Layer 11 of a small transformer language model trained on English Wikipedia (14 layers, counted from 0, width 128).
A neuron's activation on a vector x is SiLU(gate . x) times (in . x), where the dot is the dot product.
The model reads these tokens: "5" "m" "m" " or" " more" ")" " and" " cor" "oll" "a" " (" "4" "." "5" "–" "7" " c" "m" ")" " and" " larg" "er" " le" "aves"

The vector x that enters this layer's MLP at each token. A number n stands for n times 0.016.
0 "5": 108 -67 -6 101 -57 -69 -239 -91 52 -80 -48 -39 -23 -32 -55 48 -139 -103 24 65 -32 -174 -30 -146 -87 88 152 158 195 -14 -101 -6 -162 -95 -21 -98 91 -52 -125 -72 4 1 120 114 68 -12 -42 -47 -33 41 -213 106 -56 -178 -27 -176 -182 143 109 33 -52 -32 -95 -206 -101 -113 84 133 49 214 95 51 4 -177 26 168 -182 -50 -110 -107 26 -78 44 78 44 66 -1 20 51 48 239 145 84 9 -35 44 -156 5 7 146 109 10 -100 -141 13 -81 51 133 -48 -12 -479 227 63 -13 69 -13 -176 -7 140 21 198 43 97 -22 164 125 1 -89
1 "m": 96 -50 5 64 71 -92 -134 84 128 76 -52 -174 -110 -80 -12 5 -177 39 -66 -90 -15 -50 -18 -99 -145 49 31 103 252 46 46 -98 -296 -183 -173 -34 52 51 -35 9 4 -90 204 65 107 52 -57 -153 -11 22 82 54 -5 -224 163 -98 -85 41 44 -13 31 162 -114 27 76 -47 49 13 119 124 81 44 -52 13 15 25 13 -120 -189 -19 164 -1 87 37 17 99 43 -45 61 51 94 -28 53 9 -23 -256 -166 -173 75 -45 192 -46 -187 -109 70 -46 129 59 101 -113 -328 47 -82 -42 176 -111 -192 19 234 82 14 172 41 23 262 126 -84 64
2 "m": 65 -16 -38 56 68 -129 -131 86 91 69 -134 -187 -32 -49 -51 18 -216 7 -29 -7 40 -3 9 -81 -116 105 16 79 303 48 -20 -120 -213 -173 -80 -48 35 -76 -23 -99 -1 -39 149 180 144 64 -67 -140 -28 45 -7 -80 -40 -240 134 -91 -102 37 73 -38 -32 141 -122 -28 71 -6 79 -11 156 139 42 53 -122 -34 88 22 -12 -96 -147 5 101 -39 112 56 58 131 76 -11 50 143 104 -3 66 48 -52 -171 -133 -48 72 -11 129 7 -284 -62 114 -54 221 30 56 -140 -452 25 -44 -27 221 -35 -194 43 258 9 -26 98 -12 6 256 92 -118 84
3 " or": 184 23 52 102 -62 91 -61 145 62 127 -115 -121 -32 8 -93 52 40 -26 -15 -48 103 -74 -94 -93 -136 122 -46 -21 305 67 -19 103 61 -156 54 0 76 -90 -8 -83 -41 -66 -90 37 41 86 3 -92 -49 -172 30 57 -46 -118 83 -46 -94 -75 109 85 2 3 -68 58 -74 -76 206 132 217 137 54 26 -285 -122 -72 112 112 -17 -7 67 -24 47 -14 -30 17 -4 -132 26 34 -33 50 27 -24 108 -191 -29 9 6 -20 -84 91 -36 -359 -63 137 -62 166 -47 -71 22 -194 58 -33 36 145 -69 -40 76 192 -44 -57 -50 103 -47 -44 86 -56 -134
4 " more": 162 -246 12 30 34 8 -66 -7 131 -72 50 -10 75 83 -122 -143 -53 -23 19 -133 202 -27 -162 48 24 102 123 -10 241 134 -8 95 15 -102 59 -165 55 -41 82 -162 -95 51 -109 73 141 73 141 27 -98 -42 -18 -42 -155 -125 126 -128 -320 145 146 13 109 30 -2 43 -34 -115 28 66 -21 32 85 -150 -181 -211 255 -8 -64 36 -51 -191 27 53 31 -9 -35 37 -212 173 22 174 -107 95 -122 158 -180 -28 -77 124 -14 -68 6 -19 -143 -101 39 -15 16 -43 -76 2 -138 21 27 7 56 -40 -51 -75 288 90 20 184 28 11 144 -87 -93 -7
5 ")": 0 -64 91 139 19 -81 -86 -176 107 -19 81 18 -103 76 62 -66 -38 8 10 151 15 -88 -169 -30 228 -3 40 91 226 117 23 -196 124 -30 -191 -94 114 -116 4 -35 -141 -57 -57 90 114 -123 -29 -13 -56 -129 -56 88 -36 -115 139 17 -183 77 49 11 129 41 -49 4 -27 -88 33 107 246 146 -160 10 -82 -257 -123 154 -78 94 -71 -138 -4 -57 -11 122 -17 54 26 24 73 44 151 -86 3 74 21 33 -10 48 124 -151 -3 -49 -67 -164 1 24 58 -182 -1 -155 -186 99 6 115 57 -50 -96 -38 398 -109 -28 150 -5 45 51 53 -57 -116
6 " and": 33 10 -19 99 -28 67 -24 -138 -40 8 76 -50 -116 -27 53 -27 32 -59 -48 -5 164 -158 -182 -108 -14 78 -68 -23 154 83 -16 -1 32 -138 -55 -90 102 -111 -67 59 -28 24 -49 31 17 59 13 -65 -162 -140 -37 67 32 -30 82 27 -59 33 90 30 86 76 -26 -16 -47 -35 95 175 227 86 50 1 -109 -113 -3 225 13 -53 -70 22 -24 -2 80 63 10 -8 -201 17 -75 -85 76 83 -90 32 -72 34 201 4 135 -77 8 31 -308 -130 194 -32 111 -65 -36 -78 -129 102 34 126 238 -126 -23 26 291 -64 -81 129 19 33 -123 43 -96 -63
7 " cor": 71 -225 -76 150 71 -51 -90 -114 36 14 -237 -69 -25 -87 -63 -101 143 -63 147 53 -9 -49 -26 -23 70 -23 77 20 -84 -137 238 73 142 -191 -13 -78 -18 -47 17 126 -269 -115 232 156 -30 -32 118 -177 51 -1 296 151 -89 -88 -92 -82 -211 72 165 26 102 -43 -21 174 25 -52 -2 162 -19 148 15 -94 -228 143 100 -134 -43 -93 -129 -58 202 -107 -107 -72 -3 -103 -97 112 58 49 -37 -38 -24 42 20 -136 105 -11 161 -151 32 24 -135 -197 -183 79 436 149 -108 -8 -102 118 -97 182 93 -5 -35 29 71 100 122 -6 -88 -55 122 166 5 -142
8 "oll": 114 21 22 75 106 -98 -79 30 23 -32 79 23 -39 39 45 -115 84 -59 -5 179 25 -180 -115 -169 -95 104 -69 34 8 -14 -203 47 96 34 -1 -109 39 -78 129 -263 -95 109 21 -55 175 121 104 -180 128 41 -12 1 -29 -104 141 -18 7 -115 19 -69 107 213 -111 31 -46 -210 -81 34 -66 77 232 -41 -68 40 124 -103 -44 25 -29 27 150 21 -137 -49 303 -24 -285 63 44 23 63 0 -92 17 -184 171 -117 1 219 -50 80 91 185 -159 -11 51 36 51 -36 -95 -41 105 -27 256 -35 152 -24 54 90 -44 106 41 -20 -93 -36 -1 -212 -52
9 "a": 94 -10 -29 -63 44 -65 -107 -87 11 137 159 40 27 -31 -81 -96 -24 -75 -22 19 138 -118 -137 -1 -6 0 -80 101 316 342 -69 0 54 -139 38 -40 -47 -137 -39 -44 -257 1 22 -24 118 97 161 54 -23 8 -111 46 -37 -51 48 75 -150 -71 -31 64 106 234 -143 -30 14 -90 40 66 179 107 104 110 -67 31 171 198 -68 61 -138 -124 98 2 145 16 86 55 -177 2 41 1 130 -36 -55 -59 -20 12 -30 -29 138 -260 175 -72 120 -228 -27 50 164 -10 53 11 -333 70 15 73 -105 -23 -148 -3 105 -164 -11 30 -19 -67 201 -24 -119 69
10 " (": -31 -54 166 202 -17 -92 -177 -187 72 58 -63 54 177 -133 -30 -42 14 47 -71 -34 -110 -166 -167 -62 -37 -61 -138 -4 314 119 -71 42 82 -53 -70 160 34 -53 -27 147 -139 -60 -41 80 27 18 83 -173 -18 -29 89 34 19 -125 -16 -62 -43 82 228 142 134 26 -86 60 -175 -61 53 -12 -25 300 15 -63 4 -80 -137 299 100 3 -100 -90 111 -74 -83 57 -98 94 147 95 107 -8 128 -137 -51 -131 -113 -76 -32 -85 -157 -18 53 17 73 -93 88 22 435 33 -74 -3 -199 105 65 84 14 -133 80 39 177 -2 -9 193 -86 72 -135 52 97 -122
11 "4": 250 -201 -39 25 0 -56 -180 -18 89 -111 -90 -75 28 -13 -78 68 36 -60 21 -45 -98 -56 -90 -32 -72 55 154 165 212 -29 -93 140 -27 -225 -116 -58 58 32 100 -175 -148 247 -23 -41 -90 9 61 -108 -31 59 -138 208 -105 4 65 -26 -99 -25 98 78 16 20 -104 -108 -129 6 91 -66 75 266 75 -39 -127 -181 57 224 49 216 -84 -151 9 -128 120 41 32 30 -110 51 -56 59 35 6 -9 41 -34 -23 64 41 -15 125 -13 -35 134 34 23 -26 37 85 -234 230 -343 110 54 156 89 -77 -177 -37 63 -12 138 -61 -21 -68 -130 75 12 25
12 ".": 197 -156 34 213 -98 -18 -131 -73 98 -75 -33 -18 -164 -150 -27 66 -12 156 -93 31 -43 -128 -125 129 -12 38 101 96 -51 -23 -54 44 -41 -146 -65 152 44 90 47 -63 -95 158 142 5 -99 143 -69 -132 -69 10 162 270 8 -111 27 -157 60 -20 98 49 20 173 -87 -51 -117 -132 19 -10 -75 91 62 82 3 -264 -13 355 14 129 -69 -25 79 -87 64 0 47 40 -66 56 86 -25 68 -124 -29 24 33 68 36 -97 20 -78 79 20 98 -10 144 -25 40 38 -150 53 -140 75 2 -122 38 -188 -143 -62 37 48 61 43 77 -69 -17 178 17 -51
13 "5": 146 -171 -159 38 64 -13 -214 109 183 -76 -72 23 63 42 33 60 -254 104 46 -15 -146 -47 185 -89 -159 97 132 144 147 66 -28 63 -162 -268 -114 -119 17 25 43 -166 -142 131 75 12 -28 -15 98 -103 35 -20 -4 140 -23 -1 -25 -169 -171 66 60 12 1 114 -118 -90 -104 53 94 3 -5 162 90 103 -34 -223 16 299 94 198 -40 -211 74 -125 74 12 15 -46 -211 -1 147 16 156 -33 68 -11 68 1 92 19 -77 -44 83 -97 142 -161 20 -24 -110 105 -108 146 -231 168 42 182 -53 -70 -234 -78 105 42 14 -66 -17 -105 -112 235 -68 -32
14 "–": 205 -131 -3 145 84 23 -37 95 96 -145 22 -4 103 -178 14 -8 -243 40 0 -144 -159 -145 164 33 -51 209 -115 165 206 43 45 7 -154 -164 -119 163 -94 77 19 118 -169 -73 -82 59 -83 54 126 -131 100 14 202 40 -13 -94 73 -200 -58 102 108 6 -59 251 -69 80 -125 75 156 -40 -57 138 -32 176 30 -135 -141 113 111 138 58 -28 198 -212 -59 -73 27 69 4 80 224 46 110 -158 -214 -119 50 -78 38 -166 -80 19 35 -51 89 -231 78 -118 292 55 -31 105 -112 108 -23 -218 105 -29 -153 52 -31 -1 -78 -47 -32 -102 90 204 -113 -3
15 "7": 134 -70 -89 112 38 48 -188 25 72 -85 -130 -81 15 22 -40 132 -89 19 59 -5 110 -118 137 -87 -150 74 32 132 83 87 -16 149 -133 -124 -1 -10 -3 83 -33 -226 -75 179 -36 27 14 -52 100 -101 62 45 -43 196 -199 -53 -16 -104 31 -42 21 -73 -73 63 -139 -70 -113 -12 62 -117 -3 139 199 -96 -92 -157 18 259 -30 131 -226 -182 -57 -9 -18 35 106 72 -83 101 -101 191 180 38 -169 -168 18 -136 -83 79 -58 176 2 -4 158 -8 180 31 134 -56 -70 75 -266 211 -2 76 72 -112 -162 52 8 -38 57 -160 83 -122 71 221 -50 29
16 " c": 104 11 -121 134 131 -15 -45 162 65 58 -187 -163 14 -37 -43 0 -123 53 -5 -142 -217 12 244 -132 -117 66 -87 98 219 35 81 -17 -14 -208 -153 195 -76 173 15 114 -153 5 8 -50 99 -12 -53 -108 -21 -54 221 266 -22 -123 -23 -44 -190 113 2 -115 -45 172 -33 -6 -56 -121 110 -157 103 205 13 -209 -65 -18 -81 23 147 25 -219 -171 301 -113 90 -94 31 13 -120 -174 -167 -6 103 160 81 67 -89 -100 -164 18 260 -157 186 -69 -115 -149 58 -39 384 64 29 273 -233 82 4 -174 33 -123 -41 61 -29 -102 -66 247 77 37 372 70 -114 78
17 "m": 94 -33 -71 8 105 -67 -100 42 44 85 -134 -100 48 -9 42 0 -171 169 -43 -55 -68 17 155 -147 -166 34 -29 80 180 126 59 -111 -174 -264 -200 7 -94 -5 41 11 -52 -1 196 -19 84 145 44 -204 57 -6 61 -93 -111 -221 158 -27 -36 -35 94 -3 4 195 -140 10 50 81 72 -113 156 211 41 25 -175 -43 51 -147 14 -19 -291 -169 161 -73 89 -23 130 137 9 115 -90 105 9 -65 -72 51 31 -154 63 -3 -21 -92 90 -53 -149 168 250 43 228 57 123 20 -162 117 -73 -51 127 -136 -238 64 178 -40 29 116 121 7 249 129 -208 27
18 ")": 146 -27 8 124 98 -83 -77 -99 84 4 -53 14 -80 -9 79 -46 -156 55 11 180 48 -58 40 -110 224 69 36 45 187 262 66 -294 -78 16 -199 -137 -69 -92 -56 -22 -124 -17 -101 101 186 -185 36 82 -89 -162 -71 -57 -170 -168 138 -25 -61 -6 69 3 79 119 -61 -2 21 -64 90 -40 354 179 -62 3 -203 -203 -90 248 17 107 -120 -99 -8 -5 64 123 70 51 53 28 69 93 44 -134 -82 6 100 102 -113 104 22 -148 -45 -60 -82 -134 99 -2 72 -201 -45 -131 -273 177 73 64 48 -24 -95 -27 308 -213 -70 85 8 93 156 63 -124 -38
19 " and": 51 22 -18 92 -6 100 -17 -82 -35 7 21 -104 -148 -14 98 20 20 -83 -29 -1 201 -87 -40 -142 -9 98 -78 -14 154 140 25 -16 -31 -106 -75 -32 49 -63 -119 41 -29 15 -82 28 4 57 14 -67 -187 -76 -2 -7 10 -10 57 -10 23 -36 110 102 51 101 -4 36 -77 -11 115 82 269 138 69 5 -189 -102 -46 226 78 -86 -90 -23 -16 -20 46 63 25 -10 -161 40 -63 -63 36 61 -112 -36 -51 -28 126 -2 115 -88 14 -6 -343 -97 196 -58 71 -108 -26 30 -50 113 21 160 244 -107 -78 19 232 7 -82 58 62 -7 -102 30 -113 -36
20 " larg": 44 -45 -34 187 84 -125 -87 -127 -50 -57 -85 -121 -125 130 -31 -265 78 -81 -38 -60 -22 -115 -44 19 -76 -52 59 7 33 141 -11 -96 -35 -167 -43 48 36 -73 18 -29 -178 13 -54 -89 19 81 76 -67 65 -34 168 43 -56 4 -112 18 -143 -87 91 59 168 110 -130 193 -31 53 -3 123 41 205 8 -91 -275 -21 99 -29 -96 17 -16 -108 156 155 161 -64 -113 -6 -89 115 67 19 -19 -40 -44 -5 -74 43 -22 100 154 89 48 -13 -29 -209 -30 -7 385 64 -100 3 -79 280 -149 84 12 -26 -151 -13 227 149 191 -10 71 -65 219 32 13 -19
21 "er": 78 -164 -53 48 38 -63 -60 -39 33 32 15 98 20 70 -47 16 30 8 101 130 108 -46 -37 -44 -118 -16 -59 1 392 215 178 -120 36 -120 -47 -139 -56 -74 -120 -241 -98 40 -1 20 202 38 -25 47 -82 -41 13 57 -116 -104 163 114 -61 57 88 56 105 48 -98 22 -98 -87 -41 132 80 234 76 -100 -237 -106 99 -60 -172 46 -79 -128 162 63 213 -7 50 24 -125 145 0 -11 -15 -79 -194 -67 -86 -24 -105 78 138 -24 211 -13 -269 -106 -19 93 -98 -99 -120 76 -93 -47 -104 137 8 -50 -91 19 182 -70 97 57 154 2 76 4 -40 25
22 " le": 212 -228 -67 38 218 -91 -71 131 -132 38 -231 -121 -144 -60 -96 -55 58 25 -23 2 7 -222 223 -139 -150 -29 49 -46 43 93 150 -98 233 -222 89 -82 67 35 -223 197 -312 15 122 197 15 75 -160 -98 -91 32 203 99 -81 -182 -28 20 -23 -80 -2 55 87 17 -18 42 -27 -60 -40 175 93 95 180 -81 -187 -70 -11 -237 146 220 -70 -217 122 97 -9 -16 58 14 -199 -64 50 113 199 209 110 -14 -249 -140 -17 -14 165 -90 3 -134 46 -158 264 -124 300 60 9 82 -67 137 -107 202 -122 -201 -149 -149 36 119 119 101 63 -32 147 -25 55 49
23 "aves": 143 -69 84 -9 16 -79 -44 2 20 -45 270 -156 -58 -44 -65 -89 106 89 -35 117 251 -40 43 -21 -158 -1 -20 188 448 330 -9 -12 236 -77 -219 -48 12 -125 -101 -185 -164 -3 54 125 287 92 115 30 -52 85 29 -124 -251 -154 -52 16 -208 129 -49 -69 -57 67 -213 6 -46 -75 -24 -15 169 218 122 -26 -144 -122 18 20 -62 -4 -122 -106 -150 224 167 5 62 2 -44 125 103 85 64 -19 -98 -104 -133 244 4 32 21 -204 -29 -26 -59 -357 212 -10 275 -40 144 -261 -434 -44 84 -90 218 69 2 4 134 -93 38 114 32 62 111 -105 -194 83

Each question shows the input weights of one neuron of the MLP. A number n stands for n times 0.00099.

n2 gate: 75 214 3 57 37 -18 -100 -87 -225 -3 -74 -72 38 51 24 -64 151 163 -110 117 63 75 -10 37 19 67 -138 179 -18 62 24 55 -22 84 161 66 -11 81 38 -11 3 -79 45 -27 -27 65 8 -21 -42 -15 -189 21 137 169 -44 46 -151 99 -85 116 33 57 3 99 -92 -65 -20 -114 -91 -100 126 -87 -13 -218 70 115 -8 -205 -24 -51 38 -37 139 26 100 -72 130 72 64 -97 51 -75 124 -55 207 -153 -42 76 -62 24 45 -174 69 54 130 116 86 20 -148 -68 35 -36 139 -39 80 145 -93 37 -132 -65 29 28 41 -24 73 -98 50 148
n2 in: -3 -44 199 -122 49 -184 -103 41 6 -153 31 -151 -60 -149 61 -96 53 115 -103 -116 -116 -95 -185 17 48 -117 137 -6 -103 15 6 139 11 -70 -95 -46 -220 -46 -94 -121 -52 99 -41 37 250 -153 94 80 -94 37 84 28 -118 -86 149 -42 108 -99 -142 -64 -48 85 90 -141 -93 -9 -6 69 24 42 -115 128 5 131 -23 -101 -124 30 -3 18 6 80 44 -24 9 -201 -163 172 -74 94 -38 115 -63 -114 -81 42 46 -18 38 -80 99 -56 -38 11 99 -120 32 6 38 120 -43 64 -67 82 110 -64 -87 -9 -54 12 72 123 -8 53 172 188 -218 -6
On which three tokens does it fire most, strongest first? 9 "a", 23 "aves", 15 "7"

n183 gate: -132 212 47 13 -3 150 10 -263 111 98 -143 -129 102 -57 -153 -61 -139 38 65 30 142 19 3 44 -48 -48 -50 -167 54 -53 -3 -190 -71 -117 207 -143 207 -9 -113 173 7 -64 77 -35 -41 11 -116 270 -53 7 -282 -95 -172 62 24 -34 -98 163 -6 51 -93 -70 70 33 -175 63 -56 30 148 -142 53 -91 34 159 17 -27 98 61 -130 -249 -106 91 -164 -79 30 -32 -56 -64 -60 82 13 -163 -28 224 57 19 -39 -86 -59 50 -70 16 127 -182 -136 37 178 -27 131 106 -30 -13 -183 -59 107 -66 -98 94 -113 -23 -55 13 26 -29 -171 152 -14 222
n183 in: -195 -47 -31 15 -37 -30 -67 118 28 133 25 -39 -26 -94 -166 -137 296 -135 81 61 63 185 103 184 90 137 241 0 162 68 170 -53 -45 -30 -4 187 0 -174 -129 56 -75 136 149 52 17 16 -101 -198 -126 46 -176 253 -186 32 -4 81 96 79 119 7 104 0 95 43 72 -218 43 -114 -179 -237 -54 36 -138 -103 0 -13 7 -140 48 -104 182 -161 70 45 51 260 47 15 246 -120 7 156 -118 50 62 42 36 49 -111 -44 -36 -35 -77 118 -26 -18 -13 92 -119 123 54 -11 -36 -138 -179 144 -4 -156 -46 -7 82 70 213 292 228 -147 -7 90
It fires most on token 22 " le"

n88 gate: -68 -124 196 -155 44 -13 -162 -126 -113 -93 -140 105 -91 -296 -100 -88 155 -61 6 60 -80 79 0 24 122 -131 -70 54 -52 69 -21 -74 61 53 62 -146 -70 141 -31 -243 182 95 -13 58 106 90 -220 30 172 128 -24 -24 106 -128 0 75 6 -44 -46 158 92 102 158 29 -181 22 -266 151 32 52 -142 -165 39 132 19 -109 -81 -58 12 -25 46 -26 9 -29 -52 -101 105 29 -66 3 19 -87 -157 -141 0 3 -138 -33 -164 189 29 -83 39 -104 -39 33 -6 -45 117 -25 -108 -198 13 18 -137 -90 -151 -32 -134 -96 -170 59 68 77 15 162 13 43
n88 in: 239 -35 117 -155 -39 26 -116 -41 -58 -15 27 -95 118 -38 -98 -121 17 -50 58 210 -24 -169 -109 -102 80 -133 -63 -253 41 -66 -115 -91 -47 -84 -139 -20 87 148 88 88 -124 -47 158 178 142 -19 -122 0 94 -107 229 -202 -39 -62 -18 82 -58 -59 0 -30 104 -31 -38 105 -136 -53 7 -151 -144 -176 -19 -114 -3 0 -28 35 31 -146 -60 -139 165 124 -32 -54 216 -96 -31 283 -60 -86 -10 -82 39 97 -33 -20 196 40 -187 -158 -73 -248 -42 151 7 -143 -55 32 38 10 -135 162 -112 -23 -138 -77 -88 -151 89 182 158 -160 -226 20 -288 43 -14 -127
On which token does it fire most, and how strongly? 10 " (", at about 1.7

n15 gate: -30 100 -146 81 74 22 -31 35 52 -133 -112 -17 -93 236 132 42 -138 -71 86 23 -3 126 24 0 6 100 106 24 132 55 42 94 6 120 -27 -167 21 93 -37 65 131 11 41 37 106 189 -21 25 94 6 -190 123 27 -37 0 -57 147 73 -9 130 142 -41 45 -62 -149 3 35 305 -166 -67 -63 -96 52 -48 -18 -45 55 -66 45 -79 -11 -90 178 -61 57 3 -79 9 -11 -54 112 150 14 27 -22 187 9 122 35 3 144 -62 -132 144 102 18 -33 42 181 -6 -19 99 -83 -55 38 80 -47 -33 307 59 -18 106 117 48 178 60 -64 126
n15 in: 121 229 44 -3 -58 3 -19 -77 52 85 73 67 -38 -6 42 -22 -47 -128 -45 -197 -6 -9 -43 -3 -129 -42 -19 19 -255 -80 -21 106 45 -63 -238 24 91 -20 -3 -39 111 72 216 156 65 85 -112 121 -50 132 -72 -80 -13 -47 10 86 158 199 -45 27 -57 109 58 -162 53 3 -6 240 91 142 212 -150 17 51 176 -28 37 44 -30 127 -63 -44 46 -32 -6 -20 149 3 -68 117 -100 198 116 66 -127 198 101 216 -49 120 28 93 -55 -63 19 -67 -66 159 -117 -31 -62 34 12 -9 146 131 33 100 -137 41 -106 -94 84 0 -86 108 -19 -279
On which token does it fire most, and how strongly? 0 "5", at about 19

n221 gate: -49 140 55 3 -20 78 287 0 31 73 31 117 144 -162 11 16 -43 -115 34 -137 -15 3 122 126 92 55 50 -118 93 63 10 -13 108 -32 -95 -44 104 25 -5 28 105 31 -171 -108 -30 122 8 70 16 6 -76 38 -100 -76 14 27 64 101 111 41 74 96 -67 59 -115 -29 -40 139 16 104 68 -51 -119 40 -185 77 60 -103 74 -133 -31 -30 77 112 78 -73 -56 -210 7 71 59 50 134 -71 -15 13 -76 -72 -93 15 29 -10 -57 -69 -231 117 -135 111 -7 120 29 8 -123 -27 20 -28 -34 5 -131 43 19 96 3 187 -78 163 -66 8
n221 in: -6 -94 -51 66 -3 -93 110 44 -90 239 6 -52 -94 -30 -46 139 149 17 61 -73 263 -163 144 25 37 64 62 -92 167 50 8 92 -20 0 96 61 -116 -25 -34 -106 -53 -63 -166 -40 132 100 24 6 12 -175 -91 162 -42 37 -28 90 -71 65 49 -85 74 38 65 9 -206 101 -24 -64 -39 -132 -85 -54 25 135 35 61 -6 124 28 -68 43 216 -107 149 93 -69 44 75 148 203 -21 -96 25 41 141 43 -12 31 -306 -39 -6 48 -47 31 -196 -36 -3 -121 11 -50 5 117 -80 80 -174 96 34 98 149 -21 82 95 -49 74 -108 87 73 -164
It fires most on token 21 "er"

n225 gate: -198 173 10 26 -123 -14 -84 54 168 -318 -16 44 -132 -210 -67 -79 -135 -170 -57 80 -147 -52 222 -76 102 96 132 39 58 64 67 -125 50 9 56 139 -87 6 134 118 76 106 -97 68 55 -53 -145 -282 -71 3 -27 73 -3 43 27 -85 71 -113 300 46 -84 -136 7 -142 -99 -120 -48 16 55 107 58 -26 -42 -105 -74 0 -51 -82 108 -96 -262 154 75 -129 -121 -10 -170 46 29 -28 161 167 -81 57 49 9 22 20 -99 167 106 -115 15 50 86 76 -9 -23 71 119 -98 172 61 -54 -21 -112 -143 -3 -29 181 -33 -76 -37 -31 112 -72 -57 -17
n225 in: -214 179 46 70 61 -34 48 -152 -55 -34 -32 115 -127 69 -168 218 200 -72 160 -107 -51 -87 12 -19 135 -287 -167 122 -32 -123 -37 67 -92 21 -113 10 128 -100 -70 -82 107 -25 -46 120 140 111 -85 217 82 142 45 -28 -27 67 174 0 -145 167 89 -160 -63 121 22 145 -48 7 117 78 -235 119 66 -36 49 -166 10 15 -103 307 -63 105 -6 -73 27 -24 30 132 39 -70 -15 32 23 106 116 -64 -112 76 94 99 -59 -25 -150 82 61 3 107 0 57 97 -72 164 170 36 161 79 -126 69 -118 69 -12 -92 283 -16 28 88 -33 -83 112 -24
On which token does it fire most, and how strongly? 0 "5", at about 8

n236 gate: -128 -90 107 -188 -14 25 -102 -39 94 28 -26 9 31 27 6 6 74 29 -18 3 -26 -120 -69 28 -144 274 -57 112 145 48 -104 186 46 11 -82 -23 54 -50 142 58 77 -9 -129 118 -139 16 -183 164 9 44 133 37 85 142 -202 -58 -6 -114 -17 -221 -115 75 -89 45 -38 51 197 -145 -76 51 -6 93 45 3 21 -46 0 -89 109 137 -119 146 25 105 -21 3 87 -215 5 16 -15 -132 33 127 -271 101 50 50 -89 -65 -131 -69 8 52 15 58 44 79 -63 -45 10 -24 3 -89 264 44 51 57 -3 51 -31 111 171 -12 -58 27 102 206
n236 in: -21 -42 -86 120 49 -36 -43 213 -48 -62 142 91 -14 -59 15 32 -86 67 -30 -72 -182 93 -86 -131 50 -21 -42 -122 50 -86 -85 30 -20 -45 -156 82 42 -177 88 -20 -10 -84 -147 151 -20 34 -90 70 -56 -33 40 122 95 -6 40 -21 -32 49 -115 229 3 181 -237 -52 44 -94 176 -148 -28 -26 55 -38 -120 -212 90 -236 161 -14 93 -83 -84 -74 -165 86 -381 -4 135 32 177 -161 21 -112 -55 183 -235 23 51 29 35 3 -76 97 -87 -220 -36 -192 -80 -85 217 351 126 3 -143 -42 61 -26 -37 80 -22 -122 -39 -92 -57 -194 16 -166 -158 -54
Its two highest activations, in order, are on tokens 3 " or", 14 "–"

n53 gate: 352 6 -77 -72 55 -55 122 108 55 -137 209 136 -13 -230 49 -22 -148 -155 103 9 -159 12 -17 26 69 19 133 34 -53 191 64 -24 -45 -95 -174 -164 -90 -9 36 -66 92 -165 150 48 -115 -30 146 115 31 -82 -99 -77 44 -39 74 -6 49 -65 -15 -232 -66 37 14 137 36 37 28 -120 -13 -12 -30 158 156 180 151 6 -34 73 12 -68 -84 114 -46 -64 -38 128 -71 79 -37 -147 -3 103 -38 55 -106 87 -181 -81 31 -70 53 188 -26 89 -35 95 120 -86 122 121 61 28 153 -121 -120 117 -49 62 82 168 153 52 -12 -27 -43 89 148 19
n53 in: -4 148 218 68 214 63 -183 105 125 -148 138 17 -51 148 -22 -126 -20 112 59 14 3 24 39 147 -85 22 -53 -7 133 39 -10 -3 7 206 -18 -48 -138 -111 -10 119 -167 55 138 68 -94 38 141 -22 99 -108 153 -27 4 104 -184 195 -26 18 24 -27 -180 103 -19 245 97 96 -18 -21 335 111 -150 -23 211 -68 344 67 -24 50 -64 -32 -21 -129 10 22 151 -4 -211 107 58 156 -145 3 -142 -16 -17 -41 -160 117 -102 180 18 200 -72 -88 -141 145 -46 50 -104 71 -23 -230 -113 -194 23 -137 -202 -78 -45 -14 102 -169 198 31 -16 -169 47 15
On which token does it fire most, and how strongly? 14 "–", at about 4.7

n22 gate: -86 10 147 92 -82 -31 -192 132 -99 -75 57 -44 -140 26 -105 -120 -31 -9 -25 -266 -13 80 185 -6 84 87 -91 -7 99 -90 3 -13 -129 45 46 -10 81 96 69 -13 71 223 131 3 46 74 42 48 -75 -86 -296 135 -148 70 -233 20 27 10 35 -50 -109 78 29 -26 -370 -245 97 61 43 -210 48 21 -88 76 -77 29 118 -156 -22 -3 -160 40 72 57 -56 3 -165 -36 150 91 -94 -115 42 120 15 88 -51 108 90 -28 -68 -50 -21 -16 -219 262 -30 -53 -30 -39 -13 58 -160 -224 0 160 -41 114 24 16 -10 -121 172 -106 -63 139 -114 -44
n22 in: 54 -238 -36 -88 -62 314 128 89 88 -181 -188 -26 -34 27 104 -190 228 -6 65 13 68 -133 107 119 109 10 -27 218 96 -162 -47 268 -35 34 81 -107 -47 -77 39 61 -92 106 167 106 -16 123 60 49 140 -162 42 -123 -47 -83 -45 115 18 219 126 -60 -86 -80 -4 20 -81 77 10 -161 47 -133 -53 -18 77 17 -20 93 -72 112 -73 -7 -100 -57 22 151 47 60 -3 -175 -30 175 -80 -42 -84 -46 101 -54 -92 -76 159 226 106 -26 -174 -99 187 17 -114 3 70 -60 -93 -138 -213 118 -168 10 -291 -7 27 67 -44 0 -103 58 6 -20 58 -97
It fires most on token 15 "7"

n177 gate: -61 -88 243 87 -53 56 -46 22 -168 206 68 -89 152 101 -70 -162 42 155 176 -188 6 -211 -44 39 -82 -20 3 -99 -188 16 89 65 107 -120 -32 59 19 -88 -3 150 166 31 83 21 33 -110 -60 0 57 121 -40 -105 -16 -51 -23 -255 216 -25 -95 -215 -49 209 77 133 -17 -13 -88 188 -13 -127 -178 35 44 19 -91 -54 -84 52 -142 -136 -55 96 6 -16 74 -104 38 -180 -57 -27 -152 -59 62 -132 100 119 -66 7 50 -99 60 -30 -74 -64 -36 -42 15 74 174 85 -16 94 -54 127 -177 -33 -74 181 78 130 42 25 -144 -82 -32 87 -16 152
n177 in: 68 -132 -11 94 -114 194 65 187 42 87 -55 -13 54 33 80 247 16 64 -129 -72 58 -6 155 -47 -16 27 225 80 -122 141 90 22 -93 -135 -118 26 -20 -52 71 67 255 54 -180 29 223 7 33 -59 113 203 -21 75 -225 110 -38 -57 183 -79 151 -41 144 126 18 -126 -133 -143 36 -43 137 -32 56 -60 163 -148 20 -114 208 91 165 -152 48 27 194 191 -108 -119 -63 -148 78 -11 139 19 -151 -55 35 109 -33 -31 174 109 -13 -29 -136 6 -34 34 144 -132 -88 129 -22 92 96 6 -88 7 -140 77 55 -113 -123 -87 -83 -45 -12 -30 181 -118
On which token does it fire most, and how strongly? 22 " le", at about 4.6